Layer 15 of a small transformer language model trained on English Wikipedia (25 layers, counted from 0, width 64).
A neuron's activation on a vector x is GELU(weights . x + bias), where the dot is the dot product.

Input weights of the MLP neurons that the questions are about. A number n stands for (n - 500) times 0.00096.
n19 (bias -0.024): 278,329,464,330,696,828,599,458,414,448,625,498,637,265,696,535,832,402,369,566,587,477,595,439,421,329,268,715,573,493,522,493,358,382,378,508,300,527,487,369,496,286,438,336,524,714,549,563,549,511,534,481,590,594,308,493,483,568,737,688,747,565,790,565
n20 (bias -0.025): 578,410,604,488,883,564,420,436,293,395,461,328,495,512,437,764,576,343,609,580,232,545,660,420,704,301,521,438,544,720,519,479,474,500,520,561,269,482,673,416,640,682,426,465,359,251,445,660,654,527,603,335,609,409,508,898,158,614,732,513,431,518,374,728
n26 (bias -0.036): 547,405,355,402,574,531,600,626,249,595,390,350,474,444,619,301,748,315,415,572,487,586,425,515,495,530,667,475,428,439,637,548,515,632,505,440,484,355,672,290,561,441,311,653,328,519,530,625,529,428,716,287,407,500,543,613,407,520,618,508,444,651,565,751
n30 (bias -0.043): 876,425,426,369,685,403,629,673,799,367,120,472,374,265,670,596,667,532,332,615,503,617,458,554,287,492,446,660,585,482,689,541,432,591,511,426,437,488,715,306,554,500,898,513,459,388,529,579,282,643,515,591,491,587,405,692,282,314,346,416,182,563,512,382
n35 (bias -0.042): 398,389,423,417,466,598,345,471,280,394,304,453,605,465,496,708,585,492,503,584,533,790,803,407,414,238,531,499,483,167,469,545,204,202,547,432,673,529,493,411,451,396,556,564,342,574,622,464,610,493,744,909,529,402,607,420,300,476,443,624,664,492,779,571
n43 (bias -0.016): 569,545,443,674,569,672,509,579,550,527,311,395,595,477,704,677,271,401,552,565,459,520,434,525,448,515,331,808,279,360,248,636,265,403,489,612,513,550,332,573,521,610,380,367,401,438,375,332,409,461,509,560,575,433,473,462,506,548,599,733,307,346,776,594
n46 (bias -0.058): 449,347,227,445,423,477,549,579,745,380,425,587,686,367,603,486,454,702,544,720,527,647,632,603,458,434,428,550,562,679,288,518,393,553,376,468,485,725,336,354,581,459,568,342,533,337,595,447,355,304,424,375,311,583,390,464,509,558,522,722,411,507,641,434
n59 (bias -0.051): 391,319,450,417,650,805,526,647,710,600,595,744,393,460,591,618,623,595,579,752,433,642,719,257,250,330,264,407,391,365,563,377,316,623,305,565,332,319,417,650,523,175,606,329,582,551,440,305,482,339,592,530,369,473,438,642,701,566,909,561,358,756,795,519
n61 (bias -0.053): 420,426,632,580,314,763,491,238,310,517,403,458,458,865,326,520,838,546,465,383,572,592,574,439,299,489,367,658,598,422,553,467,193,526,496,456,436,373,492,354,662,476,655,627,486,477,531,361,706,416,529,536,520,189,559,440,452,549,464,663,472,380,659,518
n72 (bias -0.055): 181,263,491,289,619,406,466,597,275,520,310,515,374,596,578,497,454,456,277,543,660,680,573,492,675,469,358,447,623,532,363,617,498,485,617,486,522,536,501,350,575,564,615,602,379,607,415,338,504,469,676,330,535,556,698,627,412,489,310,529,697,423,636,444
n73 (bias -0.038): 613,507,460,275,564,540,615,855,760,328,107,250,578,584,383,569,379,586,466,722,304,646,491,376,472,671,593,437,749,325,729,646,465,690,783,481,522,790,297,362,718,637,644,546,366,490,356,540,271,465,451,511,231,661,676,462,646,445,469,345,332,388,694,319
n75 (bias -0.037): 478,351,564,317,628,570,534,444,606,455,430,428,370,676,458,472,457,271,597,846,219,711,380,537,362,517,435,500,549,287,355,378,320,391,514,499,804,583,578,428,475,328,467,671,497,538,333,562,546,445,427,616,407,395,695,421,478,523,521,638,576,648,526,653
n77 (bias -0.025): 506,595,678,440,533,497,598,478,569,564,442,639,665,470,538,612,362,242,343,787,613,488,732,441,421,179,321,378,575,497,640,515,668,614,506,373,372,606,302,454,647,495,438,596,415,504,418,545,597,367,505,258,526,423,524,793,504,483,517,513,371,596,365,540
n88 (bias -0.026): 534,486,749,547,426,498,450,553,642,486,375,745,442,521,620,515,542,422,401,601,430,427,445,485,537,376,378,523,355,643,348,445,582,531,510,397,544,546,486,486,581,603,430,322,432,437,179,436,592,630,388,347,534,499,603,637,547,366,650,618,534,441,450,562
n89 (bias -0.029): 433,529,826,507,271,791,468,610,601,395,275,620,413,803,310,671,263,316,691,674,342,510,438,355,798,540,573,537,405,311,731,378,322,556,424,409,279,629,460,513,672,532,585,562,567,327,267,549,429,492,620,565,377,480,493,489,434,566,478,176,445,570,560,528
n113 (bias -0.030): 406,306,586,452,469,625,497,593,410,632,448,252,721,461,554,398,337,391,576,788,391,241,530,423,435,414,560,512,452,536,373,512,616,544,330,448,483,913,266,680,586,459,479,638,578,531,220,590,344,531,734,553,412,345,570,511,534,524,843,536,346,691,475,714
n118 (bias -0.047): 533,293,731,556,448,628,694,561,473,634,594,437,391,474,435,601,531,456,728,610,340,462,716,411,207,534,604,254,641,370,434,695,342,536,396,555,184,607,708,382,835,528,536,289,546,547,485,532,365,522,627,548,262,411,696,437,455,509,621,352,563,620,436,397
n130 (bias -0.018): 490,359,346,440,315,500,800,318,550,595,277,285,493,512,785,484,462,573,232,467,540,557,552,330,718,392,449,662,302,407,528,571,349,795,602,261,678,502,507,271,612,581,675,340,635,353,567,580,434,674,531,632,558,618,383,376,272,473,266,542,564,477,618,434
n132 (bias -0.061): 299,503,855,372,557,651,433,228,572,448,311,589,508,372,568,579,437,668,535,602,344,386,560,287,482,191,291,641,443,516,462,644,610,590,412,531,735,650,488,547,326,291,485,485,171,457,458,492,657,110,677,505,181,730,686,724,617,117,745,725,361,500,517,341
n135 (bias -0.055): 698,672,363,464,503,819,353,254,487,274,119,473,234,412,520,789,403,876,525,556,445,676,474,390,552,424,749,680,459,422,643,761,649,444,649,492,644,828,208,596,458,293,736,434,565,384,412,548,327,380,505,423,428,291,373,482,206,596,556,658,626,455,673,302
n148 (bias -0.027): 493,386,411,228,640,420,685,474,571,647,361,287,462,224,883,369,449,359,501,775,373,441,586,273,564,412,203,365,257,601,506,513,364,674,348,368,428,615,756,315,641,510,512,442,528,258,585,795,448,630,748,663,551,573,549,704,449,468,504,408,674,361,800,543
n154 (bias -0.029): 537,270,497,259,659,734,414,466,472,612,455,319,549,403,650,340,516,518,540,631,254,636,491,397,563,544,482,575,604,672,222,678,428,643,510,515,601,266,521,852,530,336,563,612,414,361,418,561,67,533,524,700,533,550,468,364,414,649,695,352,493,495,671,701
n164 (bias -0.064): 832,554,889,458,331,707,513,406,463,413,254,503,463,253,496,510,636,599,679,565,560,486,490,467,365,539,519,261,529,230,297,797,573,632,637,449,502,636,423,490,696,362,467,426,681,637,436,743,512,426,586,397,340,200,551,384,398,406,382,665,732,515,538,456
n165 (bias -0.009): 559,535,747,525,503,714,331,537,472,443,386,253,718,293,500,450,410,554,425,615,509,253,598,453,412,313,402,536,392,427,466,478,431,422,597,689,519,486,544,589,454,490,371,458,609,448,452,518,471,396,563,964,536,317,482,687,356,730,480,393,533,608,666,469
n178 (bias -0.017): 746,318,669,428,620,649,489,708,585,461,669,731,617,616,500,428,504,415,308,469,453,576,560,451,509,407,452,721,652,697,437,333,448,547,573,461,311,535,433,320,489,216,370,259,498,669,535,664,517,540,567,488,295,671,647,543,251,576,542,328,486,39,516,747
n189 (bias -0.040): 406,331,441,473,476,417,674,419,440,412,509,481,682,444,756,394,623,553,344,501,446,505,677,338,509,528,465,443,478,639,360,438,341,588,679,576,702,345,247,584,536,377,634,460,548,451,286,608,782,542,612,374,286,545,537,571,668,410,977,557,507,551,537,286
n191 (bias -0.013): 584,473,588,306,515,477,531,460,441,581,253,380,555,624,345,629,539,527,517,560,480,463,449,369,495,655,486,504,513,416,595,362,524,723,588,454,340,727,681,621,681,304,723,739,463,712,381,526,476,522,370,608,279,537,383,578,387,351,535,439,412,444,506,264
n203 (bias -0.046): 388,472,674,652,605,381,786,870,554,437,474,353,510,256,602,363,394,539,600,534,558,539,371,541,580,432,456,836,251,512,500,744,568,640,536,382,614,495,529,204,467,482,441,421,522,549,339,845,547,584,557,389,636,364,460,480,94,230,538,649,530,490,608,437
n228 (bias -0.062): 529,452,775,407,206,416,841,483,398,100,612,689,637,351,452,640,559,735,340,674,359,549,568,557,639,383,448,701,658,670,564,507,300,585,443,469,342,639,194,471,526,307,442,309,377,178,309,569,414,462,589,434,415,559,825,503,454,424,317,427,604,526,596,653
n233 (bias -0.080): 333,455,677,239,388,917,457,375,339,347,436,396,698,137,708,530,608,728,483,426,674,742,590,420,640,431,377,512,522,629,454,804,513,438,345,403,696,567,427,515,911,429,766,260,817,269,191,449,452,492,682,627,317,644,615,693,301,402,743,457,343,505,414,314
n238 (bias -0.026): 244,306,523,574,715,478,601,740,663,476,295,290,465,550,429,642,583,462,730,453,594,357,773,363,595,304,402,355,541,595,720,505,408,488,597,530,328,505,499,352,731,478,617,828,694,537,426,660,588,668,524,430,360,482,611,458,462,493,397,295,464,421,612,219
n251 (bias -0.015): 496,538,255,404,744,635,638,643,225,362,546,793,272,482,625,440,582,448,337,626,606,628,557,591,509,411,433,491,576,485,693,703,465,502,409,425,494,545,670,202,289,340,722,342,688,628,580,704,561,531,536,490,600,347,596,579,237,495,825,507,344,585,483,363

Each question shows a token from some text and the vector x that enters the MLP there. A number n stands for (n - 500) times 0.012.

"er": 499,588,395,560,599,316,550,526,420,670,532,461,422,491,407,274,530,425,493,498,566,400,590,713,526,714,464,563,275,544,449,391,462,498,477,584,491,635,415,514,515,622,336,616,615,591,503,294,495,570,354,280,519,578,425,506,643,398,596,318,565,497,667,504
Which neuron lights up most? n26

"s": 335,674,511,500,237,411,504,460,315,609,579,575,520,358,499,466,461,452,528,353,502,562,572,873,471,553,557,452,610,372,538,378,452,371,434,671,399,540,421,473,420,539,530,651,536,456,550,618,520,483,417,454,511,495,500,486,498,556,318,558,530,610,645,546
The three highest activations, in order: n228, n35, n61

" as": 496,480,453,443,467,488,533,570,528,676,406,322,421,427,531,331,354,352,445,446,480,358,462,638,403,566,675,537,492,423,438,300,537,553,423,712,475,600,377,644,575,473,539,613,525,554,634,456,488,488,526,654,395,558,551,551,414,852,498,260,482,599,417,491
The most active neuron and its activation: n113, at about 3.1

"-": 353,539,532,660,471,479,302,503,527,736,395,469,431,499,531,557,562,617,473,310,490,456,534,562,519,666,584,374,520,513,331,440,407,496,417,714,475,465,527,483,540,580,708,473,268,522,689,448,567,654,374,469,567,406,474,576,396,526,289,469,567,470,563,407
The three highest activations, in order: n61, n72, n238

"ing": 364,567,690,522,516,384,484,639,613,715,419,591,475,579,348,183,437,336,458,446,423,573,486,724,532,739,489,517,693,631,461,437,563,567,490,569,549,564,359,408,541,392,581,521,515,462,564,280,521,469,458,405,420,484,442,413,508,556,348,486,408,530,524,484
Which neuron lights up most? n73

"\n": 417,415,449,457,382,488,529,482,524,889,463,466,493,456,457,498,536,395,533,278,394,491,522,831,469,628,425,616,505,399,369,462,362,467,497,381,538,693,617,521,472,455,677,442,408,485,461,532,515,536,541,500,536,450,553,617,525,533,583,484,447,471,440,534
The most active neuron and its activation: n113, at about 1.1

" P": 436,637,610,452,508,424,344,511,425,647,611,485,498,508,291,512,475,352,694,331,394,455,619,709,803,478,551,468,567,488,325,443,352,380,401,519,452,405,445,611,464,582,422,616,520,646,636,420,586,584,569,508,545,425,489,500,353,663,493,347,510,536,360,562
Which two neurons fire most, strongest first? n20, n89

"Re": 617,586,429,453,464,491,412,447,518,699,603,380,400,451,409,404,429,602,538,201,571,438,608,719,538,573,449,547,573,422,257,472,264,484,385,619,520,665,329,614,434,458,468,654,456,536,612,458,444,507,494,499,506,555,396,495,617,651,541,626,608,469,456,468
Which neuron lights up most? n43

"p": 462,640,545,514,433,507,270,433,418,595,627,599,557,355,426,529,621,649,593,258,635,427,555,735,714,503,547,359,561,623,433,413,446,472,278,613,381,421,455,606,462,500,680,479,549,537,663,384,324,518,474,500,573,509,453,503,383,529,449,491,427,441,456,510
The most active neuron and its activation: n233, at about 1.5

"ri": 444,619,715,516,402,386,552,329,491,621,616,452,531,452,364,632,587,572,526,375,427,373,454,569,557,559,602,547,552,475,437,431,436,423,315,663,790,517,406,439,489,413,399,568,424,539,710,351,670,414,413,495,428,540,318,604,590,411,361,640,505,484,564,448
The most active neuron and its activation: n132, at about 3

" of": 495,552,688,383,537,445,502,524,425,670,670,440,473,537,560,302,406,611,355,236,489,475,386,582,497,634,473,478,425,471,503,375,544,573,564,625,595,670,490,558,512,289,415,486,575,611,362,471,509,705,400,603,612,482,451,410,344,590,398,286,567,590,536,541
The most active neuron and its activation: n165, at about 1.5

".": 342,498,416,496,616,490,459,452,482,877,422,389,458,490,541,341,402,421,703,436,535,334,551,742,461,475,512,475,561,498,568,317,508,491,318,422,511,464,734,542,509,527,563,521,505,483,497,422,456,601,343,529,596,441,453,554,429,494,524,360,686,476,540,621
The three highest activations, in order: n148, n154, n238

"y": 470,575,485,528,571,380,314,485,574,587,488,475,360,563,765,462,467,410,398,430,547,470,438,737,590,655,345,389,516,567,611,294,510,401,598,547,360,420,532,559,323,526,510,369,555,739,565,406,642,660,473,404,635,534,461,478,398,639,451,407,549,546,297,433
Which two neurons fire most, strongest first? n251, n72

" Great": 381,508,733,593,438,439,310,545,489,622,396,517,464,514,567,533,645,452,488,316,370,212,319,696,396,666,474,363,426,365,462,354,469,474,543,615,498,613,451,546,446,547,472,545,528,694,548,433,488,678,555,501,563,452,613,494,663,499,491,448,653,450,335,549
The three highest activations, in order: n88, n164, n113

"ine": 412,617,485,595,468,277,496,457,514,709,435,424,497,685,447,285,470,464,462,542,517,429,323,708,580,732,524,444,459,633,445,349,441,603,510,480,616,611,561,368,570,467,545,472,417,594,625,259,490,557,318,470,549,536,413,676,521,440,430,680,504,417,382,464
The most active neuron and its activation: n191, at about 1.4

"gan": 531,484,557,520,452,412,485,526,438,705,438,537,449,420,610,496,723,389,438,273,528,252,343,664,358,500,525,557,527,554,594,373,557,576,522,647,308,523,482,537,339,516,444,593,516,486,713,443,534,468,468,472,370,650,527,695,489,556,358,471,615,559,301,434
The three highest activations, in order: n26, n30, n191

" James": 484,636,564,258,351,479,489,583,480,813,414,502,517,589,347,565,555,330,448,441,541,401,634,735,413,561,476,537,510,428,427,374,513,368,438,450,335,633,465,523,499,639,385,662,615,606,589,441,519,588,580,455,509,520,341,505,587,598,400,378,539,513,313,525
Which neuron lights up most? n77

" ": 388,474,575,576,422,453,452,551,379,646,417,399,465,512,578,582,416,481,623,164,372,415,493,805,583,645,675,396,526,455,502,370,454,342,477,655,531,434,515,481,474,568,436,606,307,472,645,492,505,575,624,525,506,430,563,518,493,551,385,460,558,633,482,422
Which neuron lights up most? n35

"ers": 458,668,630,655,713,368,579,463,534,766,540,303,406,553,445,342,437,340,459,492,518,459,444,703,472,692,557,603,543,495,588,428,376,525,453,643,403,434,303,493,441,462,581,599,579,429,587,266,531,509,471,386,419,548,496,503,486,545,518,298,436,533,475,458
Which two neurons fire most, strongest first? n238, n89

"ate": 504,556,406,471,476,448,418,722,433,596,505,469,580,500,597,314,476,558,394,367,519,376,171,632,698,543,503,502,615,533,470,411,539,491,444,669,663,690,242,410,503,651,393,634,500,545,577,464,410,558,396,372,336,583,589,543,446,611,563,449,534,492,418,470
Which neuron lights up most? n73

"is": 515,565,563,372,679,263,581,324,585,666,477,446,512,446,494,321,460,368,405,335,548,678,598,717,531,629,525,263,520,506,472,510,561,292,465,490,605,279,545,479,439,559,561,441,620,581,722,493,529,523,526,546,468,540,543,441,524,575,545,389,413,547,339,404
The most active neuron and its activation: n251, at about 0.93

"c": 457,569,495,317,434,228,361,529,429,477,683,579,537,380,422,481,433,557,647,431,495,608,327,865,489,451,526,545,487,612,404,544,472,373,381,623,556,423,452,656,350,590,510,512,609,524,577,638,601,464,531,512,539,611,272,467,419,507,589,427,540,512,354,562
Which neuron lights up most? n203

" b": 427,516,499,601,485,506,319,579,386,611,492,627,554,475,521,681,436,542,660,343,432,351,559,732,513,589,547,393,511,352,482,396,313,276,350,579,497,514,602,542,296,486,481,588,438,720,642,312,459,607,532,561,576,493,358,503,426,495,604,409,540,569,461,612
Which neuron lights up most? n35

"st": 491,609,625,564,575,370,274,461,465,623,683,648,411,495,613,519,637,526,602,263,536,552,407,709,581,698,484,464,380,405,375,444,470,441,422,612,491,406,454,607,481,531,558,531,492,485,498,343,337,550,447,476,684,498,487,387,626,420,507,290,621,356,569,463
Which neuron lights up most? n154

"ard": 411,707,404,397,480,443,460,626,563,634,408,691,440,608,384,516,483,481,476,264,455,474,358,922,451,663,393,487,476,518,510,312,462,356,502,492,542,592,514,505,417,634,491,652,541,449,521,547,508,530,546,540,508,473,410,472,673,524,529,308,529,464,412,423
The most active neuron and its activation: n89, at about 0.53

"sh": 346,604,454,547,341,495,405,540,383,602,547,581,521,416,629,521,585,443,511,272,436,610,475,778,403,637,488,496,476,496,577,366,507,293,313,643,429,619,568,359,384,639,437,594,554,483,495,473,464,475,479,419,555,489,319,517,490,549,337,671,618,576,584,646
Which two neurons fire most, strongest first? n19, n26

" be": 510,488,364,628,506,626,496,456,473,726,425,531,512,448,511,464,505,457,613,323,439,430,590,719,575,738,579,539,512,457,425,393,368,375,334,625,477,482,479,474,459,301,480,648,506,679,544,379,355,441,607,405,647,537,368,494,374,538,354,458,559,616,648,452
The most active neuron and its activation: n19, at about 1.2

",": 477,397,643,461,408,288,529,500,584,766,451,461,491,420,528,248,381,445,602,426,575,382,674,588,375,609,531,468,487,496,531,152,422,444,339,536,345,372,565,483,493,540,606,549,487,632,605,516,521,481,605,569,595,601,608,563,477,602,468,300,543,498,491,586
Which neuron lights up most? n148

"t": 546,505,529,516,366,274,647,492,682,453,451,497,535,495,468,602,450,405,436,469,423,437,414,895,403,608,615,514,547,579,575,431,418,374,472,645,413,335,449,628,437,591,369,560,346,499,603,570,338,577,421,453,530,646,470,572,424,548,405,365,642,563,432,546
Which two neurons fire most, strongest first? n228, n30

"ment": 385,603,510,457,597,373,519,546,518,650,542,509,445,524,484,335,387,306,469,460,586,438,423,859,317,795,524,515,634,479,413,472,717,536,509,524,519,536,372,567,487,445,492,636,397,504,461,514,563,567,466,354,336,591,399,423,470,529,581,360,619,436,428,452
Which neuron lights up most? n191

" to": 477,301,409,575,563,599,554,392,408,699,464,529,490,474,654,438,478,589,524,496,454,399,479,770,457,707,437,477,639,427,423,228,449,419,378,700,546,479,536,389,461,440,482,481,549,541,499,452,413,705,393,493,518,428,517,372,458,738,513,391,421,518,586,632
The three highest activations, in order: n154, n75, n19

" T": 437,557,566,533,493,422,411,627,549,706,420,520,423,547,355,452,547,279,565,442,376,495,597,815,507,625,536,510,488,515,246,359,329,442,494,573,400,424,495,673,497,651,315,573,479,387,595,408,534,577,470,572,536,299,549,376,636,562,480,466,533,520,501,674
Which neuron lights up most? n43

" Bro": 472,482,606,522,630,450,463,500,605,699,427,394,456,526,550,561,533,419,508,428,701,501,622,620,439,528,558,391,423,321,402,412,403,405,365,596,509,457,301,562,508,514,544,363,444,747,681,183,473,643,498,452,535,388,510,481,550,607,560,510,556,589,280,542
The most active neuron and its activation: n59, at about 1.6

"C": 456,770,326,539,563,377,250,549,601,609,633,521,598,434,452,441,330,511,478,375,437,405,452,683,512,519,495,561,505,621,424,376,428,512,439,655,529,516,382,536,334,595,455,391,484,608,677,545,539,593,338,670,516,465,462,591,490,484,692,590,456,378,282,532
The three highest activations, in order: n43, n178, n165

"n": 414,647,402,554,426,441,546,516,451,534,651,683,534,323,487,483,539,399,430,418,432,496,468,720,524,517,633,668,538,470,626,339,602,350,406,751,625,713,273,381,443,599,260,527,470,460,531,459,369,513,444,437,446,554,439,605,508,556,425,520,495,478,571,471
The most active neuron and its activation: n228, at about 1.6

"e": 554,606,480,614,491,352,546,528,549,518,508,396,396,398,720,338,381,437,393,366,432,489,375,767,277,617,505,524,682,462,538,651,584,337,423,722,504,650,388,396,434,522,384,601,511,493,507,555,575,584,387,350,506,559,404,477,405,556,423,520,570,611,496,569
Which neuron lights up most? n203

"ize": 480,381,264,446,462,402,394,531,449,637,428,448,369,570,559,393,394,505,621,332,544,549,296,841,622,711,425,398,608,491,581,542,460,558,564,504,636,428,445,517,361,507,440,563,554,666,681,488,580,478,501,418,453,554,409,485,524,633,392,397,603,431,464,538
Which neuron lights up most? n72

"che": 539,673,451,503,459,338,537,556,372,600,436,544,606,542,572,578,399,410,442,381,498,470,298,733,337,656,490,429,552,453,619,535,613,357,354,617,603,687,436,476,271,504,531,622,512,536,632,490,480,589,576,494,503,423,261,485,349,612,378,673,412,529,414,501
The three highest activations, in order: n251, n135, n30

"g": 400,582,406,448,576,226,402,452,517,579,570,728,418,469,603,500,665,566,512,456,329,370,429,843,559,497,445,407,336,475,538,419,552,326,513,592,545,487,416,549,351,588,391,560,555,634,478,541,450,565,418,477,648,558,595,397,612,468,606,399,559,632,311,459
Which two neurons fire most, strongest first? n88, n251

"ol": 414,697,395,642,500,315,574,514,637,480,517,514,542,479,475,433,519,411,360,391,519,391,499,716,563,492,555,464,289,457,480,365,551,286,354,566,479,774,403,375,495,550,362,690,622,605,518,587,537,495,314,443,476,470,334,551,492,604,544,616,668,530,528,517
Which neuron lights up most? n203